Layer 4 of a small transformer language model trained on English Wikipedia (8 layers, counted from 0, width 128).
A neuron's activation on a vector x is GELU(weights . x), where the dot is the dot product.
The model reads these tokens: "." "\n" "\n" "H" "er" " d" "ut" "ies" " in" " 19" "42" " were" " much" " as" " before"

The vector x that enters this layer's MLP at each token. A number n stands for n times 0.088.
0 ".": -4 10 6 -6 -6 -10 10 4 -3 -9 -20 11 -11 -4 18 1 5 -10 -52 13 -3 0 2 -10 -1 -2 3 23 13 -13 6 -5 7 2 -15 3 -19 -2 -3 3 0 -5 -8 -1 1 -14 6 0 1 20 -9 -7 -1 -15 6 -16 -3 7 -12 11 0 16 12 -6 3 -15 29 7 22 -10 6 8 7 -3 0 11 -23 -19 5 10 -6 6 4 5 -9 -59 -15 -10 -1 8 8 -15 16 4 -3 -14 23 3 11 4 2 35 9 -7 7 3 -7 85 6 2 1 -2 46 -6 -11 -6 -2 -2 -37 27 -11 -17 -20 -1 -22 0 -4 3
1 "\n": -8 10 -12 0 -13 5 3 0 15 -5 -21 26 -8 1 6 -5 3 10 -39 6 -3 7 1 -4 3 -6 -3 1 23 -4 0 -3 3 0 -23 -4 1 2 4 8 4 7 -11 -6 -6 -11 16 13 -1 31 -7 12 4 -6 -3 -15 -8 2 -14 2 8 4 7 0 -8 -5 16 8 20 -17 -2 0 1 6 -4 -3 -20 -26 23 7 -5 1 5 -14 -9 -38 -22 4 -8 7 8 -1 4 0 -9 0 9 -3 4 -9 -9 40 6 -2 2 12 -20 78 3 -2 -1 -8 66 -2 3 -2 -17 -24 -22 11 4 -17 -13 -3 -24 -6 4 -2
2 "\n": -2 2 -14 -3 -11 -2 4 -3 12 -7 -21 19 -18 -13 3 -6 0 12 -15 1 7 8 -6 -1 1 -6 -11 -2 24 0 -4 -4 11 -15 -16 -3 -13 3 10 13 2 5 -10 -14 -2 -6 6 34 -3 14 -8 13 2 -9 -19 -10 0 8 -7 -4 9 0 11 0 -10 1 18 15 28 -19 -5 12 -4 15 -3 -3 -28 -22 31 3 6 6 18 -9 -6 -44 -29 5 -13 8 9 5 0 12 -12 -13 10 11 8 -16 -8 41 18 -2 4 14 -13 56 8 -3 3 -3 70 1 14 -10 -30 -14 -27 -1 2 -15 -15 -6 -8 -13 -2 -12
3 "H": -29 -10 4 2 -5 -2 25 8 -12 -6 5 13 -15 -2 -9 -11 -1 -9 -10 -8 7 4 -2 -10 7 -25 -8 16 -4 4 5 -3 -26 1 -41 0 -5 12 4 18 4 -17 -11 -32 18 -9 18 9 -21 2 -7 8 -9 32 -9 11 26 3 14 -1 -19 10 -22 5 -7 10 22 -8 17 -48 -11 13 -10 3 -12 3 5 -9 32 -33 -3 7 38 31 11 -50 -3 11 -2 -4 3 -5 2 33 7 -12 -16 -1 3 -14 6 18 -13 3 -26 16 5 41 5 25 14 -3 36 11 1 -20 -21 15 -21 23 -13 -17 -29 31 18 -5 17 -2
4 "er": 4 -16 -2 -21 8 -5 21 -12 8 -22 13 3 5 -17 -17 14 18 3 11 -14 14 8 15 15 9 -19 -16 13 7 -1 -32 13 8 9 -22 -3 16 2 11 5 1 -22 -5 -21 -14 14 13 -21 27 16 -11 -4 -4 19 23 5 -36 -16 10 -20 -23 -3 -4 16 5 -10 19 -1 51 -4 2 9 -21 -10 -2 34 -7 -23 12 -17 20 20 10 -19 8 -40 -3 12 -10 15 1 39 11 23 -12 -41 11 -30 -14 -14 7 -24 -27 -5 -28 6 -2 45 -26 1 4 12 15 -36 -8 -7 -11 6 -28 24 -8 -16 -17 43 44 -4 24 3
5 " d": -8 -33 -8 16 4 1 11 -25 26 -9 7 10 6 -37 -2 -16 2 -5 -13 -4 -34 2 -6 -13 32 14 12 0 5 -28 12 3 10 14 -15 24 12 -8 21 17 14 -40 16 -14 -10 6 0 -9 18 -2 -20 14 -4 25 32 -13 36 8 -20 -3 22 -5 -17 5 -17 -8 -25 -2 48 -16 11 7 -5 16 -16 12 -10 -7 22 10 -5 0 12 -1 -18 -8 -18 -5 -15 -30 -10 11 -15 1 -3 -17 5 2 -24 -24 17 18 9 20 -20 5 26 37 7 25 -4 -10 34 -18 -12 -15 -40 -13 -40 21 14 -5 23 38 -13 10 5 -26
6 "ut": -32 -3 -2 23 14 -4 15 15 8 5 -12 1 3 12 12 -2 -5 4 -5 -17 16 6 13 14 1 -7 13 -9 42 -7 -9 -5 -9 25 -26 -1 -7 30 26 23 3 -17 -29 -13 5 -41 -11 2 -2 6 -9 -1 -7 5 24 -1 -29 34 8 -13 -28 -5 -25 -11 -7 7 -23 15 7 -6 25 14 -5 34 -10 22 9 42 25 -9 -4 18 22 22 -13 -2 7 -4 -5 -12 -18 -30 -14 -7 -26 -48 11 -27 3 -60 0 -8 -1 13 7 1 2 42 20 -3 23 5 17 -19 3 -8 6 -49 -16 4 11 -2 -15 29 1 -18 -23 -6
7 "ies": -19 -3 0 -10 -11 6 15 12 -14 -7 -23 -3 -30 -11 23 -10 -19 1 -36 -2 3 -2 14 1 8 -2 -10 21 29 -1 -20 -19 -1 26 18 -15 3 0 4 7 16 -26 0 9 -26 -19 -15 -12 2 32 -22 8 19 19 8 11 -15 21 -12 0 -15 25 -4 -17 34 13 -6 -8 53 27 -12 39 -1 25 -5 3 21 6 33 -3 23 22 -14 -14 2 -35 6 -21 -10 -11 -5 35 -20 -1 -19 -6 -4 4 -24 6 1 4 -15 32 6 38 -14 21 16 16 27 15 -16 -7 -33 11 -12 -7 -34 -14 -19 -22 -18 -1 28 -13 -25 1
8 " in": -13 6 8 -9 -15 -12 9 3 -27 -13 -15 30 13 -20 -3 10 -18 8 -21 -8 5 -4 2 -30 -10 11 -4 -13 0 1 9 3 7 -15 1 7 -14 5 20 2 10 10 -3 -13 4 -5 -1 3 6 -8 -15 12 -19 8 6 -1 11 19 -9 -11 9 10 7 -5 -2 -3 5 -5 14 -4 -6 32 -36 8 -10 -20 -5 -15 39 -4 15 12 36 -6 0 -49 -2 -9 -16 -14 19 -16 -11 12 9 -7 6 9 12 -19 -8 13 -11 9 -6 8 15 94 22 -14 2 12 10 -4 6 3 -7 1 -21 -1 5 -34 0 -9 4 -14 0 -11
9 " 19": -15 4 -19 -16 -9 -3 11 -5 1 -1 -36 5 -11 -8 -34 7 0 3 8 17 -5 16 6 -7 10 14 10 18 -12 -12 -32 8 1 1 -23 -11 -10 -7 11 4 -2 -15 -14 -12 1 19 14 12 3 -20 -8 1 -5 2 -9 -14 -14 9 -4 36 -4 7 9 5 -2 17 -7 20 9 -7 8 -9 7 23 -17 14 -23 -13 40 -24 23 9 -7 0 4 -12 23 5 -4 6 -24 -10 0 2 1 -11 -16 2 -17 -32 2 42 -10 20 -6 -27 -7 62 -8 -15 -2 7 49 28 -9 -1 10 -2 -9 5 15 -33 -14 -2 39 -2 3 -10
10 "42": -1 20 -15 24 -13 -18 2 18 2 -29 -31 -18 20 25 14 -12 22 17 -1 -14 -3 3 20 23 20 16 8 -7 -3 -21 -16 2 0 21 -35 -6 -40 -11 -15 22 -16 -24 9 -6 15 13 7 3 7 -2 25 -9 29 -13 43 -20 -2 6 36 -1 2 11 -5 4 -30 2 -19 -17 -17 -9 -2 -12 -2 14 -43 26 -20 -37 9 3 -7 17 -11 -1 -3 11 5 -21 -6 14 -17 30 -24 4 -4 -2 -42 0 -5 2 48 31 10 17 -7 26 5 38 20 -9 -15 -13 6 27 -9 11 -21 -5 10 -21 -25 -7 -7 -3 25 -13 13 3
11 " were": -29 6 1 4 1 0 -3 5 -7 -11 -29 8 0 -10 -5 -12 -4 5 -24 8 15 -3 -10 4 14 3 -17 -13 1 5 -15 8 -1 0 -20 14 -7 -10 10 7 -5 -5 -8 -2 11 9 -8 13 1 30 -6 -13 4 -8 8 -16 8 -3 0 -7 -4 4 -21 -15 -9 -3 -10 12 21 -3 -13 6 -7 25 2 5 -8 -9 51 -4 -5 5 -7 -4 5 -26 -6 -1 -7 10 -6 -10 -16 -14 7 -3 2 5 2 0 -15 38 -1 -15 0 9 -21 93 1 13 4 12 35 -2 7 26 -26 -2 -21 7 6 -25 -10 -2 -9 16 3 13
12 " much": 14 -1 17 6 -14 -8 -12 8 -23 -7 -33 7 -8 12 1 -12 8 -18 20 5 29 -4 14 33 -35 -16 -30 -3 4 -9 -1 3 3 2 20 19 -25 -23 5 24 -7 -4 -6 5 13 -9 9 -15 -12 22 -23 -9 15 -13 -5 -18 34 0 1 0 3 13 -13 12 -11 4 -29 -12 27 -29 -3 3 9 6 -1 6 9 1 37 -8 23 27 -20 -8 4 -32 7 14 -11 33 14 -27 -9 -22 6 -27 11 -3 3 -5 7 12 -11 -10 -12 13 -29 59 29 -4 4 -16 10 10 4 -2 0 7 -12 30 -9 -32 -1 10 30 -27 -5 12
13 " as": 14 8 9 -8 4 -7 30 -6 11 6 -21 30 -4 -19 -2 23 4 5 -24 -12 2 11 -3 -16 -4 21 1 30 -9 -15 20 -16 -7 -10 11 -6 -4 -29 1 7 -5 -2 0 24 14 -3 -3 -8 -21 11 -29 -12 -14 -7 -2 10 15 -6 28 23 17 8 7 -10 -9 -30 -36 -8 -7 -26 -16 11 24 12 5 -11 -6 0 55 -16 15 16 13 -4 8 -29 0 17 -9 -4 -11 15 -4 -1 -9 -17 4 -3 -1 6 6 1 -3 -4 -3 4 -30 84 -8 11 1 -7 11 -6 8 -3 -17 -2 -21 -9 15 -9 11 12 -20 -30 -3 -4
14 " before": -8 21 21 -9 6 -2 21 -11 14 -7 -27 22 4 -8 10 2 15 -11 -18 -8 5 -6 -7 -7 6 29 -4 9 7 -26 18 -9 -3 -6 -13 -18 -7 -18 -2 -2 -2 1 -19 -11 9 -3 13 19 0 23 -8 -35 5 8 -5 2 5 -4 16 -12 2 -6 -11 -7 -7 19 -6 -2 21 -17 -18 4 9 -1 10 26 -4 -11 50 -12 -11 1 9 18 -10 -32 -14 -9 -8 11 -6 7 7 -2 -10 -28 7 4 13 23 0 17 -18 -13 -8 20 -9 86 -7 -6 1 4 21 0 6 16 -19 5 -3 10 -1 -22 -2 -26 0 -13 -9 -8

Each question shows the input weights of one neuron of the MLP. A number n stands for n times 0.004.

n361: -11 -1 29 7 5 4 -11 14 -26 24 25 -54 8 -31 -13 25 12 6 -11 12 10 -16 -27 14 2 6 -33 20 32 6 9 -29 18 -18 1 20 -18 9 -22 17 18 -9 2 -20 -19 -8 -5 15 4 8 -11 -4 4 10 -2 -30 7 -9 5 5 2 6 -36 -38 23 -37 -10 6 -5 -2 19 -19 8 17 -14 -16 27 -3 7 3 0 -26 9 -46 -18 0 -42 -7 -11 -12 8 -38 -12 25 10 19 -18 24 0 16 7 -5 -6 15 -5 2 -16 5 -23 19 -13 23 -2 -12 8 7 12 27 22 -21 13 19 17 -20 1 -36 -1 3
On which token does it fire most? 11 " were"

n456: 28 13 -24 -30 -5 3 -13 -34 20 -8 1 3 24 -43 -9 46 -5 -10 6 -35 37 5 -22 -12 -7 18 33 6 20 -5 -13 22 18 10 -26 -8 36 -11 14 -24 20 -21 36 -4 -33 -31 -11 43 -20 -5 36 7 -27 -13 10 29 -49 1 0 -12 1 10 10 8 -2 -4 10 21 -29 18 -1 -39 14 -43 35 -11 -37 3 -23 -4 -30 -2 25 1 29 19 25 31 16 17 -2 -3 -24 -3 -9 -9 -18 16 -16 30 -17 -19 -1 20 10 -38 -7 12 -21 37 -39 19 -16 -1 12 24 -16 -8 -25 -17 -17 1 -17 12 3 27 19 4
On which token does it fire most? 4 "er"

n53: 35 -12 12 -13 32 21 -28 -39 -13 29 -4 4 6 -28 -6 23 20 15 57 -13 38 10 -36 13 18 -7 17 -34 44 -18 -6 -4 13 10 6 10 -16 -3 41 4 16 -8 -6 17 9 -23 -4 7 19 23 -7 67 -18 3 3 3 -40 6 -36 -14 -5 -51 22 -50 9 -26 -3 23 -8 1 -12 -1 -37 0 8 -29 -4 -4 -24 -51 1 11 21 -15 31 30 -1 -15 5 7 -22 -5 19 27 6 27 -3 -25 -20 32 10 -33 -48 19 -5 -6 7 -16 -14 20 -53 20 -8 -20 15 -31 18 29 -24 -14 27 20 15 -37 23 14 -13 12
On which token does it fire most, and how strongly? 4 "er", at about 1.4

n178: -5 7 -30 -26 -27 -15 20 -22 -13 -30 43 0 8 -26 -16 6 27 -3 12 -8 34 25 -2 -43 0 19 -15 -6 4 23 30 19 15 -17 -11 -25 14 42 13 -1 -32 11 4 -23 7 -39 28 25 0 30 0 7 0 28 -16 6 -1 51 -28 6 -19 -5 25 15 15 -14 7 -3 -34 -13 12 -5 48 28 26 -5 1 4 -21 23 -12 -17 16 -16 -15 23 -12 -27 -6 34 3 8 -49 25 6 11 23 11 12 1 -15 11 -45 10 -18 -22 19 -7 -10 -13 -32 -13 -7 10 28 -10 -21 14 -18 15 -12 9 -22 -3 -64 -9 -6 12
On which token does it fire most? 2 "\n"

n336: 9 9 9 -9 -31 20 5 -1 -44 2 43 -11 -25 -2 23 -22 24 13 37 2 31 -12 -8 -13 36 -27 -24 -28 -11 10 -14 -20 -11 4 -11 -15 19 6 -25 20 14 9 4 9 -15 4 9 30 4 -5 18 25 -15 -3 5 29 -9 2 1 -19 -11 3 -17 -24 15 11 -5 -13 0 -24 4 8 23 -17 15 19 -3 6 8 -25 25 -36 -7 -9 25 14 17 1 -5 16 -35 -7 6 18 5 2 -7 1 -2 -4 -13 2 -25 7 -4 -1 6 19 -3 23 -10 20 -26 26 -19 21 10 -20 -11 -21 -32 5 2 27 1 3 18 -14
On which token does it fire most, and how strongly? 3 "H", at about 1.7

n277: -17 32 18 35 -40 1 -35 -58 31 -19 19 0 21 21 -1 2 -29 3 -7 11 11 -1 -33 -20 33 0 -26 18 52 11 -7 13 -33 -33 12 -8 -14 -1 -26 26 19 1 3 1 -29 5 -1 17 -14 30 7 12 31 -22 -20 -28 -23 51 -16 -18 -4 -18 24 21 -7 5 34 -22 3 -32 -3 14 -8 -5 -18 -5 0 -19 -28 32 -16 -9 7 -32 -11 -2 -34 22 24 -20 -6 -1 16 4 13 24 53 -6 9 4 -40 6 -18 -17 -9 -2 -34 -1 7 0 -7 14 6 -20 5 17 -8 -1 -20 14 15 18 -37 -8 -46 -2 63 -35
On which token does it fire most? 1 "\n"

n305: -40 13 19 -7 -9 4 -3 6 -20 -10 3 2 22 34 -8 15 -31 10 -9 10 -7 -26 -16 -7 29 10 -36 5 27 2 -48 -29 -23 19 47 -6 18 -5 1 16 -2 -20 8 -4 -13 -7 -13 11 11 37 14 9 -3 26 10 -23 -17 -30 7 -14 10 6 14 -28 -10 14 42 31 -5 37 -31 -12 4 7 16 -28 16 -24 -11 19 3 4 -33 -1 -7 12 -1 -10 7 -8 18 -4 18 8 -4 13 38 -3 14 28 -25 -17 -5 2 -9 -4 15 5 -59 -20 7 7 -32 -9 5 -2 11 -14 23 29 19 4 -8 -23 -23 0 -6 15
On which two tokens does it fire most, strongest first? 7 "ies", 11 " were"

n8: -6 15 4 -13 -4 21 -12 11 20 -20 -14 -10 -2 1 -12 25 -4 -15 8 5 -9 15 3 2 -1 11 0 -7 -1 23 -19 48 -2 -34 24 -9 34 -15 2 -23 -34 -21 -20 -2 -2 -3 24 30 5 10 -24 14 15 22 -32 -4 -4 -1 17 41 -23 14 -4 -10 16 -26 -17 -26 -9 -6 2 -1 1 14 -17 -37 -51 -21 -11 -22 0 -3 -2 24 10 3 -25 12 6 -5 9 -35 2 16 24 11 -7 8 8 32 -2 5 -7 -8 23 -5 18 4 -5 -20 -40 12 -9 6 -23 -5 22 7 -13 -17 22 19 41 -7 10 14 6 37
On which token does it fire most, and how strongly? 9 " 19", at about 1.3

n435: 22 25 -2 -3 -41 -10 -7 5 12 -9 -20 -32 24 24 1 -18 -1 -4 24 10 5 13 13 -31 37 54 20 -11 26 -9 4 -17 27 20 10 25 36 7 19 -43 9 -13 -10 -36 15 7 3 -15 30 -7 49 20 -16 13 -6 -2 -25 35 -2 -11 0 -15 3 -9 -10 -29 22 4 -46 35 -39 -8 25 -20 31 1 -61 -5 -9 -14 -25 -18 -26 -8 22 46 -3 -19 -36 21 -35 -5 -5 27 46 21 5 -37 -62 34 15 3 18 5 -40 16 -29 -23 -8 -25 16 5 1 11 42 11 -9 -4 -4 -26 -20 28 13 -1 -25 -22 -7 -17
On which token does it fire most, and how strongly? 10 "42", at about 2.3

n229: -20 3 14 12 -9 13 4 -17 -18 1 5 -18 -1 20 -12 -11 43 16 -20 27 7 -9 -43 -25 5 8 -19 -22 8 -16 2 16 9 11 24 -32 46 -15 -24 12 16 10 18 4 25 26 7 -4 6 -2 -23 1 16 7 36 -1 8 -14 7 -38 -6 18 1 -31 -15 -14 29 -15 27 -4 -11 -17 -11 -15 18 -9 -10 16 8 -54 -2 -6 -5 1 -10 -11 1 -18 -36 -28 18 -34 -9 -5 15 23 -3 -1 -9 -2 -4 1 28 -25 6 -23 3 -12 6 29 -6 22 -2 4 -11 -5 -5 2 13 10 2 -5 -27 0 -11 11 19 -10
On which token does it fire most, and how strongly? 11 " were", at about 1.1

n163: -29 14 46 0 -1 2 -5 5 -6 -21 -23 -13 11 5 -20 9 -19 9 10 23 17 -31 -12 -1 16 -9 -4 -15 3 17 14 13 13 -28 3 -40 17 5 29 29 26 -19 13 -20 25 -20 27 -8 -36 8 -13 -9 15 -11 -12 23 15 -14 7 26 7 -3 1 12 2 40 -12 -4 -13 -24 -6 -3 32 -29 -26 -19 -12 -14 13 -27 -4 12 29 -24 5 -12 0 20 -6 30 -13 -43 6 1 12 1 18 7 4 0 -7 -31 11 21 22 14 5 -25 -54 -2 -14 -9 -13 19 50 15 7 -24 -11 -43 1 30 16 -8 4 -7 34 7
Its three highest activations, in order, are on tokens 3 "H", 13 " as", 12 " much"

n414: 3 26 8 5 -25 22 -5 -30 -14 -26 29 8 15 -13 26 19 -18 -16 11 -12 14 -9 24 13 19 19 -6 3 -26 8 34 23 14 -35 47 -23 -23 -5 2 18 29 19 13 -6 19 8 -23 17 16 28 21 -6 4 8 -15 -21 6 -7 -6 4 9 -17 -13 -17 -7 25 -8 -8 -47 24 -1 4 3 0 7 -24 -44 -26 -11 9 27 -17 -35 -3 24 3 -10 -13 -16 -27 5 -15 -21 23 26 -5 -21 9 17 2 -11 -12 -10 41 -25 -24 21 8 -22 33 -9 20 -6 -6 16 11 -22 -26 -4 -6 -33 9 9 -16 -42 27 -9 45
On which token does it fire most? 8 " in"

n199: 4 2 9 7 -2 11 -29 -11 -22 -4 2 -10 1 22 18 17 -6 25 -15 -21 1 16 24 -7 -13 2 -18 -2 -12 -37 7 16 46 -10 -18 8 21 -22 11 21 -5 23 38 5 -7 13 8 1 -36 -14 38 -20 1 42 6 -10 -28 20 2 -10 -12 20 -2 -8 19 -24 21 -21 -16 -5 -4 -27 7 20 -3 -3 -17 9 7 -5 3 27 -3 8 -9 -11 3 -17 0 -22 3 -1 -41 31 -26 10 -5 51 -12 9 -20 -12 2 -5 -3 -14 9 19 -22 -10 19 4 -31 3 16 8 -6 6 -5 45 24 10 -8 1 -4 21 -2 -15
On which token does it fire most? 8 " in"

n483: 3 9 11 19 -12 5 4 7 -11 -8 7 -4 -50 -26 14 -32 21 9 -31 -3 18 -9 -46 -37 -12 3 0 -5 31 7 27 2 9 16 16 3 18 -13 21 11 35 10 22 25 5 7 -4 12 -27 -18 34 -8 -1 3 5 22 -3 3 29 -36 -20 7 3 -44 -11 27 24 15 -17 -9 21 -22 -5 10 6 -3 0 34 -11 8 4 -20 -3 4 -3 -21 1 -7 -18 15 -9 -28 -14 -11 -6 16 -4 20 -8 18 -22 5 -16 1 14 -15 17 14 10 14 8 -10 -1 -6 10 -2 -2 -12 -6 -15 7 8 13 -7 -2 12 17 -17
On which token does it fire most? 11 " were"